Layer 4 of a small transformer language model trained on English Wikipedia (8 layers, counted from 0, width 96).
Take only the direct path to the model's output, skipping the later layers: a vector added to the residual stream pushes a token's score in proportion to its dot product with that token's output vector.

Output vectors of the tokens that the questions are about. A number n stands for (n - 128) times 0.0099.
"fi": 112, 140, 113, 123, 147, 124, 140, 108, 136, 146, 162, 159, 93, 115, 145, 97, 141, 201, 180, 79, 150, 161, 90, 126, 99, 75, 126, 89, 173, 98, 109, 175, 112, 94, 117, 151, 154, 86, 98, 133, 90, 148, 89, 92, 163, 179, 138, 134, 113, 175, 152, 135, 114, 174, 224, 142, 144, 139, 109, 83, 156, 123, 125, 112, 90, 152, 91, 106, 177, 87, 106, 149, 130, 147, 101, 105, 98, 181, 147, 108, 97, 132, 129, 131, 159, 114, 153, 188, 126, 169, 126, 85, 121, 144, 76, 159
"=": 81, 160, 196, 104, 107, 204, 54, 109, 113, 120, 135, 120, 125, 130, 83, 107, 201, 161, 169, 95, 38, 151, 119, 113, 122, 96, 136, 136, 172, 160, 107, 104, 151, 72, 115, 183, 134, 140, 47, 86, 94, 156, 102, 123, 161, 97, 111, 131, 67, 124, 197, 78, 170, 148, 195, 100, 91, 166, 71, 132, 172, 134, 108, 76, 141, 92, 153, 67, 25, 162, 144, 164, 130, 144, 39, 83, 91, 161, 109, 129, 154, 125, 104, 77, 71, 86, 100, 174, 161, 71, 131, 128, 99, 81, 174, 76
"includ": 80, 142, 137, 110, 63, 114, 124, 82, 100, 135, 169, 100, 117, 212, 98, 84, 137, 112, 152, 76, 177, 116, 19, 137, 96, 68, 151, 68, 129, 173, 143, 123, 141, 95, 188, 167, 193, 150, 112, 104, 157, 142, 123, 157, 151, 68, 138, 138, 127, 190, 126, 108, 104, 66, 146, 136, 80, 165, 48, 95, 152, 185, 145, 161, 125, 138, 76, 155, 87, 120, 172, 88, 149, 161, 197, 195, 80, 148, 155, 183, 173, 126, 105, 147, 55, 143, 123, 110, 122, 114, 76, 140, 97, 38, 102, 103
"& ": 138, 88, 137, 107, 110, 122, 158, 149, 116, 130, 154, 154, 135, 159, 99, 125, 146, 144, 109, 149, 141, 179, 115, 104, 112, 124, 114, 134, 146, 110, 96, 173, 133, 85, 113, 111, 102, 130, 85, 105, 95, 139, 105, 124, 157, 175, 116, 94, 89, 138, 143, 114, 70, 109, 162, 99, 158, 132, 117, 162, 126, 125, 127, 144, 129, 99, 90, 163, 70, 133, 170, 154, 133, 117, 147, 140, 122, 117, 128, 89, 181, 123, 98, 91, 83, 141, 102, 185, 134, 135, 85, 110, 86, 77, 91, 172
"ebr": 111, 116, 159, 128, 165, 98, 108, 49, 155, 138, 192, 80, 89, 146, 124, 151, 159, 182, 145, 121, 130, 191, 92, 62, 121, 76, 129, 78, 142, 119, 89, 149, 92, 105, 114, 124, 124, 135, 130, 60, 141, 132, 167, 115, 179, 108, 144, 137, 97, 124, 130, 64, 166, 115, 162, 140, 157, 151, 142, 146, 113, 164, 153, 142, 147, 62, 70, 177, 108, 112, 144, 111, 155, 106, 135, 81, 119, 124, 218, 160, 144, 182, 94, 109, 109, 124, 100, 195, 137, 172, 130, 90, 140, 84, 80, 115
"res": 162, 126, 65, 135, 141, 100, 168, 71, 106, 117, 137, 100, 56, 126, 152, 118, 143, 109, 128, 100, 168, 180, 125, 131, 103, 97, 161, 89, 114, 173, 161, 187, 80, 129, 157, 180, 89, 76, 146, 87, 186, 129, 174, 110, 146, 146, 177, 145, 90, 171, 112, 126, 141, 140, 182, 143, 140, 111, 144, 115, 156, 173, 143, 116, 123, 124, 140, 125, 91, 129, 110, 106, 129, 124, 114, 91, 145, 135, 143, 137, 162, 122, 145, 163, 152, 153, 83, 81, 127, 128, 125, 132, 149, 107, 157, 140
"born ": 139, 138, 128, 113, 80, 58, 49, 123, 77, 75, 238, 101, 151, 226, 22, 131, 129, 184, 207, 68, 117, 172, 84, 164, 75, 37, 175, 138, 136, 104, 92, 158, 115, 134, 161, 110, 153, 192, 77, 69, 98, 153, 163, 76, 163, 140, 136, 120, 148, 190, 129, 99, 133, 84, 145, 135, 166, 193, 106, 91, 124, 119, 126, 108, 110, 75, 163, 124, 124, 164, 188, 134, 154, 120, 166, 159, 144, 129, 112, 123, 160, 130, 88, 87, 111, 95, 47, 140, 133, 176, 151, 109, 86, 173, 100, 145
"is ": 54, 142, 123, 139, 110, 193, 172, 134, 126, 85, 126, 107, 192, 145, 177, 168, 187, 112, 99, 103, 135, 118, 120, 127, 153, 96, 82, 124, 116, 136, 141, 88, 131, 109, 81, 104, 122, 121, 132, 142, 149, 142, 144, 70, 136, 115, 113, 104, 92, 163, 117, 116, 186, 98, 160, 149, 145, 182, 78, 116, 151, 159, 74, 163, 120, 122, 136, 87, 16, 82, 129, 138, 137, 90, 125, 142, 138, 154, 134, 145, 154, 125, 99, 128, 70, 146, 138, 165, 121, 107, 122, 145, 106, 190, 147, 165
"ely ": 161, 57, 144, 120, 58, 158, 138, 104, 131, 48, 124, 113, 103, 141, 131, 159, 119, 196, 183, 94, 144, 97, 111, 60, 113, 99, 130, 71, 147, 193, 141, 138, 145, 147, 187, 90, 137, 194, 148, 58, 68, 81, 135, 120, 151, 116, 194, 131, 115, 146, 160, 122, 67, 87, 221, 76, 31, 184, 109, 49, 133, 249, 125, 91, 152, 116, 96, 144, 116, 113, 244, 127, 129, 152, 162, 191, 103, 191, 207, 135, 160, 159, 138, 140, 134, 40, 89, 116, 174, 164, 121, 79, 137, 159, 106, 144
"as": 137, 122, 165, 136, 141, 89, 171, 174, 77, 155, 139, 161, 148, 138, 111, 131, 118, 112, 127, 177, 131, 171, 116, 188, 114, 155, 141, 137, 132, 133, 135, 92, 114, 123, 129, 141, 167, 109, 134, 128, 127, 112, 159, 113, 144, 127, 124, 127, 148, 107, 85, 163, 124, 111, 142, 116, 126, 144, 38, 153, 103, 147, 115, 106, 121, 110, 118, 128, 164, 133, 143, 111, 137, 130, 125, 98, 147, 124, 160, 96, 133, 124, 182, 148, 128, 114, 97, 126, 130, 83, 133, 136, 142, 169, 136, 148
"er": 182, 160, 105, 132, 126, 90, 142, 125, 86, 144, 133, 143, 147, 109, 151, 150, 116, 107, 116, 165, 82, 128, 97, 94, 139, 132, 149, 173, 130, 161, 165, 95, 127, 170, 148, 134, 127, 101, 144, 87, 174, 106, 159, 150, 125, 156, 146, 142, 139, 111, 202, 85, 159, 154, 140, 109, 124, 154, 99, 140, 145, 75, 115, 134, 145, 139, 81, 73, 156, 89, 129, 89, 124, 136, 145, 112, 146, 130, 126, 113, 119, 154, 107, 152, 164, 140, 60, 123, 135, 104, 166, 149, 167, 148, 161, 161
"dr": 108, 122, 160, 130, 90, 160, 75, 110, 63, 128, 150, 113, 103, 102, 39, 166, 110, 175, 180, 87, 129, 151, 99, 161, 139, 86, 157, 118, 126, 142, 144, 124, 122, 121, 145, 169, 164, 146, 85, 143, 130, 132, 79, 144, 187, 124, 84, 118, 111, 143, 156, 176, 45, 130, 181, 99, 105, 151, 117, 125, 167, 134, 144, 164, 87, 86, 150, 209, 150, 155, 131, 121, 153, 131, 138, 154, 154, 150, 165, 180, 145, 123, 169, 143, 108, 121, 132, 138, 128, 199, 111, 73, 129, 130, 79, 134
"k": 151, 114, 126, 133, 123, 135, 118, 150, 126, 145, 97, 164, 177, 106, 152, 159, 151, 168, 109, 177, 111, 128, 153, 120, 122, 118, 99, 104, 102, 118, 126, 146, 161, 122, 162, 128, 156, 92, 140, 81, 133, 131, 125, 108, 120, 153, 92, 162, 149, 120, 94, 145, 106, 150, 148, 164, 112, 98, 121, 94, 149, 123, 131, 154, 78, 162, 155, 123, 131, 100, 192, 130, 93, 135, 126, 129, 80, 90, 87, 149, 91, 130, 138, 134, 164, 144, 139, 107, 121, 127, 163, 138, 170, 164, 84, 113
"enc": 107, 139, 92, 124, 141, 91, 186, 55, 112, 138, 131, 114, 119, 129, 163, 116, 116, 136, 103, 145, 88, 113, 126, 127, 114, 101, 189, 123, 68, 192, 108, 153, 78, 146, 118, 175, 139, 120, 155, 165, 168, 105, 123, 101, 113, 87, 161, 128, 134, 191, 157, 115, 155, 84, 187, 152, 179, 192, 104, 106, 140, 163, 120, 177, 181, 152, 134, 119, 132, 132, 169, 124, 141, 78, 143, 153, 118, 194, 168, 77, 209, 151, 102, 133, 128, 133, 113, 158, 127, 124, 123, 127, 133, 94, 94, 146
"ear": 141, 126, 114, 134, 109, 98, 145, 64, 147, 137, 145, 63, 91, 98, 88, 91, 130, 108, 107, 167, 114, 172, 82, 175, 127, 111, 116, 85, 148, 112, 125, 117, 63, 148, 166, 157, 108, 126, 128, 134, 117, 113, 138, 64, 133, 160, 95, 106, 125, 188, 107, 116, 148, 154, 152, 149, 126, 147, 99, 162, 125, 128, 152, 136, 180, 102, 84, 96, 123, 138, 166, 139, 158, 146, 174, 116, 165, 107, 132, 107, 163, 127, 111, 158, 183, 122, 104, 146, 106, 126, 143, 147, 133, 83, 124, 122
"á": 100, 83, 91, 133, 169, 105, 159, 160, 69, 136, 152, 114, 149, 173, 125, 124, 99, 129, 172, 117, 107, 134, 98, 131, 116, 126, 135, 152, 173, 133, 110, 161, 120, 88, 113, 104, 143, 174, 130, 141, 149, 117, 112, 106, 164, 133, 171, 156, 148, 160, 109, 144, 111, 131, 131, 134, 177, 184, 109, 148, 123, 176, 127, 153, 155, 67, 130, 151, 72, 163, 163, 146, 147, 127, 132, 135, 139, 139, 177, 170, 98, 148, 76, 125, 93, 123, 81, 107, 183, 107, 165, 132, 135, 111, 97, 109
"ice ": 99, 106, 164, 127, 93, 136, 144, 94, 113, 61, 118, 170, 135, 175, 86, 98, 178, 100, 137, 103, 91, 179, 91, 88, 140, 132, 179, 133, 157, 138, 97, 120, 53, 123, 77, 73, 126, 165, 85, 112, 140, 107, 138, 80, 125, 149, 124, 126, 133, 117, 126, 134, 170, 81, 177, 175, 123, 134, 47, 157, 117, 105, 117, 169, 172, 132, 144, 151, 117, 138, 176, 104, 105, 119, 146, 151, 152, 152, 141, 187, 146, 143, 136, 137, 145, 101, 123, 94, 144, 200, 170, 127, 122, 146, 167, 138
"ings ": 165, 117, 122, 123, 133, 180, 95, 111, 148, 148, 95, 121, 109, 115, 131, 114, 155, 159, 129, 119, 68, 162, 109, 156, 154, 103, 154, 67, 216, 222, 154, 89, 131, 119, 122, 169, 137, 159, 144, 171, 58, 111, 152, 99, 128, 171, 87, 153, 116, 169, 109, 58, 191, 71, 144, 193, 144, 112, 111, 121, 160, 74, 128, 124, 204, 118, 133, 175, 76, 131, 156, 152, 159, 157, 115, 130, 142, 129, 199, 144, 151, 162, 156, 121, 138, 46, 52, 90, 151, 117, 95, 184, 122, 115, 98, 99

Each question shows what one neuron of this layer's MLP adds at an activation of 1. A number n stands for (n - 128) times 0.0028.

n118: 124, 150, 116, 139, 107, 149, 107, 154, 131, 107, 117, 148, 88, 118, 100, 165, 135, 120, 145, 137, 131, 135, 110, 153, 145, 114, 134, 90, 126, 116, 108, 154, 97, 107, 101, 143, 147, 77, 140, 105, 133, 134, 164, 151, 108, 127, 159, 132, 32, 173, 128, 144, 78, 118, 104, 164, 128, 94, 116, 131, 121, 204, 108, 98, 131, 166, 118, 137, 113, 158, 170, 77, 160, 89, 185, 151, 144, 103, 127, 152, 90, 166, 134, 151, 127, 135, 85, 49, 89, 136, 174, 159, 122, 187, 197, 125
Which of these tokens does it push up most? "res"

n157: 128, 81, 134, 134, 188, 112, 135, 125, 141, 108, 103, 160, 124, 67, 95, 117, 88, 124, 177, 146, 119, 154, 126, 152, 173, 157, 108, 124, 139, 173, 107, 155, 152, 101, 138, 113, 148, 116, 96, 109, 143, 156, 131, 193, 118, 71, 122, 119, 116, 118, 108, 116, 81, 101, 175, 58, 152, 142, 114, 113, 115, 122, 178, 117, 194, 117, 166, 70, 131, 132, 106, 129, 132, 84, 113, 91, 31, 145, 114, 133, 141, 107, 118, 154, 120, 147, 94, 126, 182, 109, 112, 74, 182, 125, 105, 179
Which of these tokens does it push up most? "="

n210: 138, 143, 167, 108, 124, 117, 177, 100, 141, 126, 91, 179, 113, 132, 163, 114, 128, 141, 166, 130, 127, 120, 134, 104, 184, 122, 98, 126, 139, 147, 105, 137, 144, 115, 125, 160, 137, 118, 176, 141, 91, 175, 82, 86, 191, 146, 95, 118, 120, 137, 127, 111, 114, 145, 138, 123, 117, 67, 100, 112, 85, 109, 61, 103, 150, 101, 161, 104, 99, 128, 100, 154, 106, 119, 138, 137, 123, 116, 125, 94, 160, 69, 79, 129, 108, 136, 63, 158, 86, 53, 91, 121, 160, 140, 166, 137
Pushed down most: "dr"

n61: 70, 107, 142, 116, 80, 105, 84, 72, 146, 70, 159, 108, 146, 166, 127, 130, 189, 129, 98, 146, 151, 121, 198, 107, 148, 47, 59, 130, 153, 82, 140, 129, 135, 99, 110, 60, 96, 112, 130, 125, 90, 159, 78, 82, 123, 82, 121, 185, 119, 147, 106, 192, 122, 142, 157, 106, 120, 103, 180, 141, 136, 178, 100, 177, 139, 140, 173, 176, 92, 108, 118, 144, 168, 124, 155, 141, 114, 94, 83, 154, 169, 152, 131, 90, 57, 156, 140, 131, 121, 181, 102, 97, 136, 145, 121, 149
Which of these tokens does it push up most? "is "

n67: 147, 151, 129, 79, 76, 150, 186, 110, 113, 151, 78, 134, 152, 151, 124, 66, 153, 95, 165, 101, 133, 75, 95, 151, 97, 148, 187, 116, 96, 125, 167, 153, 161, 96, 115, 112, 186, 112, 117, 122, 127, 137, 120, 97, 164, 145, 156, 157, 121, 112, 131, 91, 99, 146, 126, 152, 108, 97, 130, 121, 141, 150, 151, 132, 68, 161, 145, 128, 93, 146, 124, 113, 190, 143, 101, 149, 112, 130, 160, 127, 167, 170, 118, 85, 150, 154, 123, 98, 45, 100, 120, 177, 162, 133, 90, 107
Which of these tokens does it push up most? "includ"

n11: 130, 143, 160, 62, 132, 190, 153, 114, 157, 169, 81, 129, 112, 133, 150, 135, 104, 160, 113, 131, 110, 151, 113, 142, 114, 111, 155, 102, 127, 123, 113, 126, 105, 138, 118, 116, 86, 87, 73, 110, 114, 127, 62, 115, 111, 107, 79, 147, 96, 72, 134, 145, 133, 140, 144, 129, 141, 90, 124, 77, 71, 120, 69, 132, 158, 67, 114, 108, 138, 152, 107, 113, 168, 140, 104, 123, 76, 103, 120, 80, 57, 124, 145, 152, 95, 124, 148, 161, 105, 126, 135, 118, 137, 122, 96, 152
Pushed down most: "born "

n116: 165, 62, 136, 129, 111, 132, 102, 89, 121, 121, 79, 126, 106, 165, 153, 65, 144, 195, 178, 150, 133, 41, 99, 109, 125, 142, 147, 114, 195, 130, 141, 121, 162, 138, 105, 101, 75, 127, 164, 163, 153, 177, 154, 100, 129, 154, 122, 113, 152, 142, 115, 97, 107, 149, 135, 82, 117, 131, 119, 106, 52, 166, 141, 126, 107, 145, 122, 120, 180, 112, 140, 137, 142, 145, 127, 123, 121, 231, 100, 132, 83, 130, 194, 104, 177, 195, 70, 85, 157, 109, 162, 149, 147, 164, 112, 166
Which two tokens does it push up most, strongest first? "ely ", "fi"

n12: 99, 134, 105, 105, 85, 127, 124, 115, 140, 119, 122, 207, 190, 124, 94, 151, 126, 123, 98, 131, 139, 129, 139, 190, 105, 134, 123, 110, 122, 112, 146, 109, 169, 134, 120, 90, 102, 118, 137, 113, 147, 137, 158, 146, 121, 122, 122, 137, 151, 105, 139, 85, 126, 113, 153, 106, 134, 122, 94, 134, 130, 146, 98, 187, 109, 116, 97, 115, 124, 113, 140, 92, 49, 101, 77, 136, 179, 128, 125, 64, 130, 161, 51, 116, 150, 112, 99, 138, 100, 103, 115, 75, 93, 147, 156, 132
Which two tokens does it push up most, strongest first? "is ", "er"

n159: 142, 145, 141, 203, 122, 142, 108, 132, 131, 188, 100, 167, 139, 142, 154, 145, 128, 140, 114, 127, 158, 71, 117, 119, 87, 129, 149, 196, 151, 148, 184, 156, 88, 143, 96, 156, 151, 88, 122, 108, 124, 153, 187, 132, 187, 156, 113, 167, 160, 127, 165, 156, 148, 141, 120, 110, 96, 194, 176, 108, 175, 64, 121, 199, 75, 131, 178, 106, 115, 123, 127, 108, 101, 173, 75, 108, 107, 144, 110, 108, 103, 120, 122, 144, 148, 123, 140, 130, 152, 156, 75, 96, 124, 92, 89, 111
Pushed down most: "ear"

n100: 122, 119, 142, 72, 150, 138, 133, 148, 136, 113, 118, 159, 49, 151, 94, 121, 75, 138, 156, 25, 104, 156, 147, 167, 176, 142, 103, 105, 78, 83, 91, 142, 154, 64, 154, 129, 159, 127, 108, 145, 124, 127, 85, 132, 132, 123, 134, 114, 150, 128, 85, 128, 99, 107, 170, 97, 178, 162, 208, 150, 114, 165, 151, 114, 113, 194, 121, 158, 109, 225, 120, 117, 67, 110, 133, 73, 128, 110, 112, 122, 133, 115, 115, 158, 135, 112, 119, 158, 159, 178, 141, 156, 153, 162, 123, 148
Which of these tokens does it push up most? "dr"

n131: 125, 127, 151, 147, 147, 91, 96, 139, 130, 168, 131, 156, 102, 155, 134, 140, 133, 149, 80, 111, 142, 159, 90, 129, 121, 135, 154, 128, 113, 115, 151, 121, 208, 125, 99, 82, 152, 114, 114, 113, 85, 113, 132, 144, 183, 133, 167, 113, 153, 141, 107, 123, 143, 175, 138, 143, 91, 122, 114, 151, 137, 102, 132, 70, 132, 121, 152, 169, 128, 71, 132, 112, 148, 98, 199, 150, 134, 137, 108, 136, 106, 125, 82, 159, 116, 88, 86, 113, 170, 138, 148, 125, 124, 110, 127, 101
Pushed down most: "enc"

n191: 124, 190, 159, 140, 106, 127, 181, 138, 114, 130, 105, 133, 146, 146, 131, 137, 160, 138, 96, 171, 119, 139, 143, 132, 126, 141, 130, 142, 87, 107, 108, 172, 150, 182, 136, 188, 90, 115, 125, 95, 103, 114, 127, 144, 136, 124, 121, 149, 158, 172, 168, 180, 69, 152, 136, 186, 110, 104, 151, 146, 134, 169, 134, 116, 170, 194, 145, 80, 168, 130, 147, 77, 113, 68, 116, 175, 143, 139, 151, 130, 163, 173, 121, 145, 112, 80, 152, 110, 129, 136, 142, 165, 129, 160, 153, 98
Which two tokens does it push up most, strongest first? "enc", "k"

n148: 133, 109, 122, 113, 133, 143, 108, 109, 97, 166, 37, 78, 105, 107, 169, 136, 135, 91, 110, 141, 135, 150, 158, 130, 121, 129, 91, 112, 127, 152, 101, 135, 159, 144, 157, 132, 160, 104, 132, 79, 154, 142, 154, 110, 116, 126, 114, 159, 166, 132, 115, 186, 146, 105, 128, 113, 172, 83, 11, 113, 91, 147, 197, 111, 127, 103, 61, 95, 120, 101, 103, 142, 118, 106, 103, 93, 140, 95, 76, 110, 84, 100, 159, 121, 126, 164, 185, 96, 110, 116, 144, 146, 141, 178, 127, 108
Which two tokens does it push up most, strongest first? "k", "as"

n97: 94, 120, 136, 145, 71, 100, 112, 79, 118, 128, 107, 127, 113, 158, 128, 144, 162, 139, 117, 89, 146, 102, 100, 117, 58, 123, 165, 145, 133, 160, 137, 130, 125, 100, 118, 99, 164, 123, 146, 131, 151, 69, 145, 60, 130, 150, 139, 159, 175, 143, 156, 127, 122, 130, 125, 155, 93, 103, 154, 112, 132, 133, 135, 151, 110, 122, 120, 125, 138, 126, 124, 178, 95, 125, 144, 103, 104, 182, 159, 121, 126, 79, 121, 134, 134, 197, 72, 116, 126, 160, 118, 129, 160, 114, 140, 128
Which of these tokens does it push up most? "includ"

n221: 136, 112, 159, 104, 85, 112, 102, 123, 113, 143, 95, 107, 134, 148, 168, 123, 86, 124, 166, 150, 147, 172, 120, 186, 151, 168, 111, 112, 169, 103, 83, 106, 131, 157, 113, 106, 114, 174, 55, 106, 123, 149, 114, 167, 21, 114, 85, 111, 141, 129, 94, 93, 160, 109, 115, 88, 112, 147, 182, 151, 63, 157, 150, 105, 173, 159, 115, 149, 102, 162, 64, 127, 82, 126, 143, 113, 122, 162, 65, 103, 204, 162, 116, 121, 184, 142, 182, 108, 111, 136, 153, 153, 110, 135, 124, 152
Which three tokens does it push up most, strongest first? "ear", "ice ", "& "

n136: 138, 164, 135, 138, 142, 110, 101, 167, 117, 124, 110, 98, 165, 131, 112, 138, 77, 131, 172, 156, 109, 146, 74, 152, 143, 158, 118, 146, 160, 105, 89, 135, 162, 166, 177, 174, 108, 151, 90, 166, 146, 134, 68, 122, 122, 124, 142, 100, 150, 127, 74, 130, 78, 159, 87, 153, 116, 180, 88, 147, 117, 167, 90, 114, 58, 89, 115, 122, 98, 153, 95, 143, 109, 154, 148, 133, 118, 132, 81, 103, 139, 162, 118, 193, 75, 196, 138, 162, 134, 110, 156, 112, 133, 120, 143, 159
Which of these tokens does it push up most? "á"

n163: 150, 119, 131, 108, 78, 129, 139, 129, 136, 99, 155, 126, 92, 159, 56, 93, 146, 117, 112, 132, 158, 145, 116, 124, 151, 129, 161, 153, 71, 144, 153, 158, 117, 121, 133, 124, 168, 150, 99, 131, 77, 139, 90, 131, 149, 115, 117, 105, 114, 150, 142, 146, 132, 86, 132, 139, 100, 131, 152, 79, 143, 172, 144, 135, 159, 124, 136, 103, 98, 108, 129, 158, 117, 124, 164, 147, 125, 106, 133, 129, 115, 32, 131, 103, 44, 153, 121, 160, 58, 142, 126, 140, 89, 125, 131, 141
Which three tokens does it push up most, strongest first? "includ", "born ", "& "

n152: 120, 157, 124, 178, 162, 95, 137, 132, 121, 175, 188, 140, 164, 134, 214, 91, 115, 83, 90, 119, 110, 97, 80, 126, 106, 120, 174, 96, 89, 138, 39, 118, 76, 57, 72, 156, 145, 133, 140, 140, 123, 161, 129, 124, 68, 133, 128, 106, 118, 103, 135, 155, 128, 115, 124, 88, 153, 144, 140, 102, 170, 168, 176, 169, 117, 127, 138, 115, 172, 183, 128, 129, 86, 152, 97, 117, 160, 139, 156, 105, 111, 127, 83, 108, 98, 125, 175, 104, 78, 166, 112, 119, 170, 152, 161, 150
Which two tokens does it push up most, strongest first? "enc", "fi"

n14: 126, 140, 96, 138, 90, 116, 140, 120, 156, 125, 117, 161, 89, 79, 122, 114, 129, 147, 79, 89, 112, 74, 123, 117, 155, 108, 117, 151, 122, 108, 103, 166, 111, 120, 119, 144, 105, 166, 121, 118, 113, 129, 109, 170, 114, 113, 110, 118, 151, 117, 82, 127, 118, 130, 108, 101, 151, 105, 179, 98, 139, 53, 127, 116, 94, 128, 82, 125, 130, 121, 112, 212, 147, 140, 163, 126, 105, 120, 93, 125, 108, 119, 102, 98, 127, 149, 72, 110, 128, 136, 82, 124, 152, 130, 103, 115
Pushed down most: "as"

n92: 124, 119, 170, 149, 115, 153, 152, 202, 95, 120, 104, 119, 94, 172, 157, 139, 104, 128, 75, 108, 138, 159, 155, 152, 149, 124, 169, 90, 145, 113, 133, 99, 118, 138, 144, 25, 148, 147, 166, 136, 85, 125, 128, 149, 105, 105, 117, 143, 125, 166, 154, 137, 129, 74, 137, 74, 127, 74, 179, 94, 136, 70, 131, 122, 125, 105, 128, 110, 75, 122, 118, 163, 145, 102, 82, 119, 112, 95, 111, 104, 172, 100, 136, 131, 134, 144, 117, 92, 114, 83, 103, 107, 86, 78, 114, 165
Which three tokens does it push up most, strongest first? "& ", "ings ", "is "

n19: 99, 123, 166, 157, 138, 75, 143, 140, 137, 168, 107, 151, 122, 161, 162, 94, 173, 98, 140, 144, 69, 136, 120, 136, 167, 119, 166, 184, 61, 154, 122, 102, 89, 173, 97, 104, 71, 165, 96, 111, 135, 149, 107, 153, 123, 93, 139, 145, 114, 56, 138, 132, 178, 97, 152, 130, 97, 159, 87, 158, 173, 188, 135, 162, 115, 180, 74, 142, 153, 149, 105, 149, 143, 131, 139, 146, 132, 121, 167, 150, 74, 152, 127, 105, 122, 154, 145, 93, 167, 110, 76, 151, 171, 119, 146, 174
Which of these tokens does it push up most? "ice "

n231: 108, 137, 102, 179, 142, 98, 140, 129, 172, 99, 137, 187, 134, 127, 120, 126, 143, 64, 190, 140, 117, 121, 140, 121, 159, 151, 120, 171, 124, 129, 102, 101, 129, 147, 94, 143, 98, 135, 117, 136, 82, 120, 108, 153, 128, 103, 118, 90, 165, 101, 65, 153, 152, 202, 138, 195, 78, 119, 145, 109, 130, 116, 160, 115, 81, 89, 124, 118, 109, 101, 138, 137, 118, 122, 106, 90, 170, 145, 146, 130, 140, 173, 157, 166, 104, 114, 145, 170, 141, 140, 113, 167, 117, 121, 126, 132
Pushed down most: "includ"

n219: 115, 147, 151, 85, 146, 92, 141, 150, 98, 102, 151, 193, 94, 131, 151, 118, 138, 135, 96, 75, 152, 117, 140, 100, 142, 134, 154, 108, 118, 109, 129, 142, 135, 174, 154, 163, 122, 76, 141, 107, 153, 102, 133, 123, 102, 138, 155, 94, 134, 96, 144, 146, 142, 121, 94, 122, 157, 123, 118, 65, 217, 115, 184, 155, 170, 92, 127, 148, 161, 156, 84, 179, 171, 130, 127, 143, 123, 117, 163, 41, 104, 103, 137, 116, 57, 152, 79, 69, 86, 117, 92, 167, 152, 128, 121, 103
Which of these tokens does it push up most? "res"

n122: 105, 123, 124, 132, 170, 154, 143, 150, 140, 96, 136, 132, 159, 119, 166, 173, 74, 95, 101, 180, 149, 181, 109, 125, 202, 185, 98, 117, 136, 78, 139, 104, 107, 152, 147, 131, 175, 73, 128, 113, 177, 112, 137, 132, 117, 116, 152, 158, 148, 132, 108, 123, 136, 188, 157, 130, 102, 132, 149, 160, 146, 95, 146, 135, 119, 102, 118, 124, 156, 103, 176, 146, 181, 111, 122, 130, 159, 143, 65, 117, 162, 118, 143, 138, 143, 113, 147, 130, 146, 166, 151, 129, 177, 184, 75, 125
Which of these tokens does it push up most? "k"

n8: 126, 159, 178, 52, 101, 122, 131, 107, 100, 153, 127, 152, 101, 126, 141, 97, 109, 94, 132, 80, 109, 144, 89, 127, 94, 149, 130, 140, 134, 107, 118, 142, 99, 123, 169, 132, 90, 136, 124, 133, 147, 126, 121, 106, 77, 140, 127, 130, 117, 132, 121, 77, 160, 196, 135, 127, 143, 124, 69, 170, 186, 118, 109, 115, 171, 158, 88, 98, 113, 122, 132, 154, 180, 173, 121, 119, 156, 149, 129, 114, 127, 77, 118, 95, 197, 137, 133, 126, 70, 81, 86, 116, 127, 64, 76, 107
Which two tokens does it push up most, strongest first? "ear", "="

n229: 147, 116, 90, 139, 103, 117, 133, 160, 102, 108, 148, 127, 128, 109, 113, 174, 123, 168, 134, 159, 110, 87, 109, 122, 140, 194, 153, 168, 172, 142, 120, 159, 104, 154, 165, 63, 146, 156, 163, 125, 116, 81, 149, 150, 121, 160, 138, 144, 141, 152, 171, 116, 86, 43, 168, 172, 159, 164, 179, 82, 134, 183, 150, 123, 168, 111, 85, 177, 96, 85, 111, 109, 93, 94, 125, 188, 201, 124, 111, 128, 96, 161, 129, 61, 62, 90, 110, 114, 141, 173, 120, 158, 151, 136, 163, 160
Pushed down most: "="

n124: 165, 141, 51, 166, 157, 115, 166, 102, 142, 119, 115, 98, 138, 114, 114, 149, 96, 121, 86, 138, 125, 147, 105, 174, 129, 115, 134, 88, 160, 151, 122, 112, 145, 145, 122, 173, 88, 100, 149, 78, 182, 143, 112, 88, 88, 153, 97, 189, 122, 141, 155, 210, 126, 96, 155, 160, 110, 136, 188, 127, 131, 143, 110, 137, 160, 118, 115, 150, 120, 146, 108, 129, 123, 156, 136, 111, 106, 86, 85, 93, 144, 129, 128, 145, 123, 117, 160, 69, 190, 127, 135, 126, 113, 126, 109, 137
Which two tokens does it push up most, strongest first? "res", "ear"

n18: 129, 66, 148, 115, 164, 137, 113, 175, 110, 117, 147, 126, 95, 151, 135, 147, 112, 138, 145, 134, 122, 106, 140, 128, 84, 134, 102, 179, 195, 87, 85, 161, 96, 105, 96, 122, 144, 174, 160, 102, 142, 106, 163, 161, 118, 102, 123, 158, 164, 142, 149, 142, 74, 167, 80, 130, 109, 159, 161, 134, 97, 138, 127, 177, 68, 81, 122, 140, 124, 91, 119, 141, 133, 111, 111, 104, 119, 115, 144, 140, 150, 95, 117, 90, 95, 151, 78, 134, 179, 62, 84, 118, 124, 133, 94, 136
Which two tokens does it push up most, strongest first? "á", "& "

n155: 159, 111, 102, 137, 124, 78, 139, 119, 152, 116, 75, 142, 178, 180, 117, 91, 99, 74, 136, 105, 104, 100, 96, 122, 135, 129, 140, 166, 98, 126, 136, 66, 156, 187, 139, 135, 118, 136, 167, 175, 98, 169, 91, 146, 167, 152, 147, 93, 92, 131, 142, 124, 157, 128, 152, 74, 149, 121, 138, 163, 121, 64, 135, 139, 119, 162, 151, 115, 107, 134, 81, 115, 67, 136, 108, 173, 148, 113, 109, 92, 128, 129, 109, 179, 175, 123, 111, 146, 161, 47, 158, 164, 119, 154, 138, 131
Pushed down most: "ebr"

n73: 166, 148, 139, 199, 104, 115, 146, 122, 85, 125, 129, 103, 128, 124, 154, 151, 145, 180, 93, 178, 100, 132, 150, 136, 124, 155, 119, 140, 105, 137, 143, 144, 193, 160, 120, 121, 173, 120, 128, 95, 104, 175, 129, 200, 104, 111, 150, 137, 162, 160, 80, 93, 97, 121, 153, 138, 123, 193, 82, 137, 145, 109, 111, 156, 110, 110, 125, 78, 31, 102, 146, 130, 118, 149, 117, 126, 181, 81, 148, 135, 97, 97, 85, 160, 146, 95, 106, 140, 120, 89, 133, 103, 65, 149, 97, 67
Pushed down most: "ice "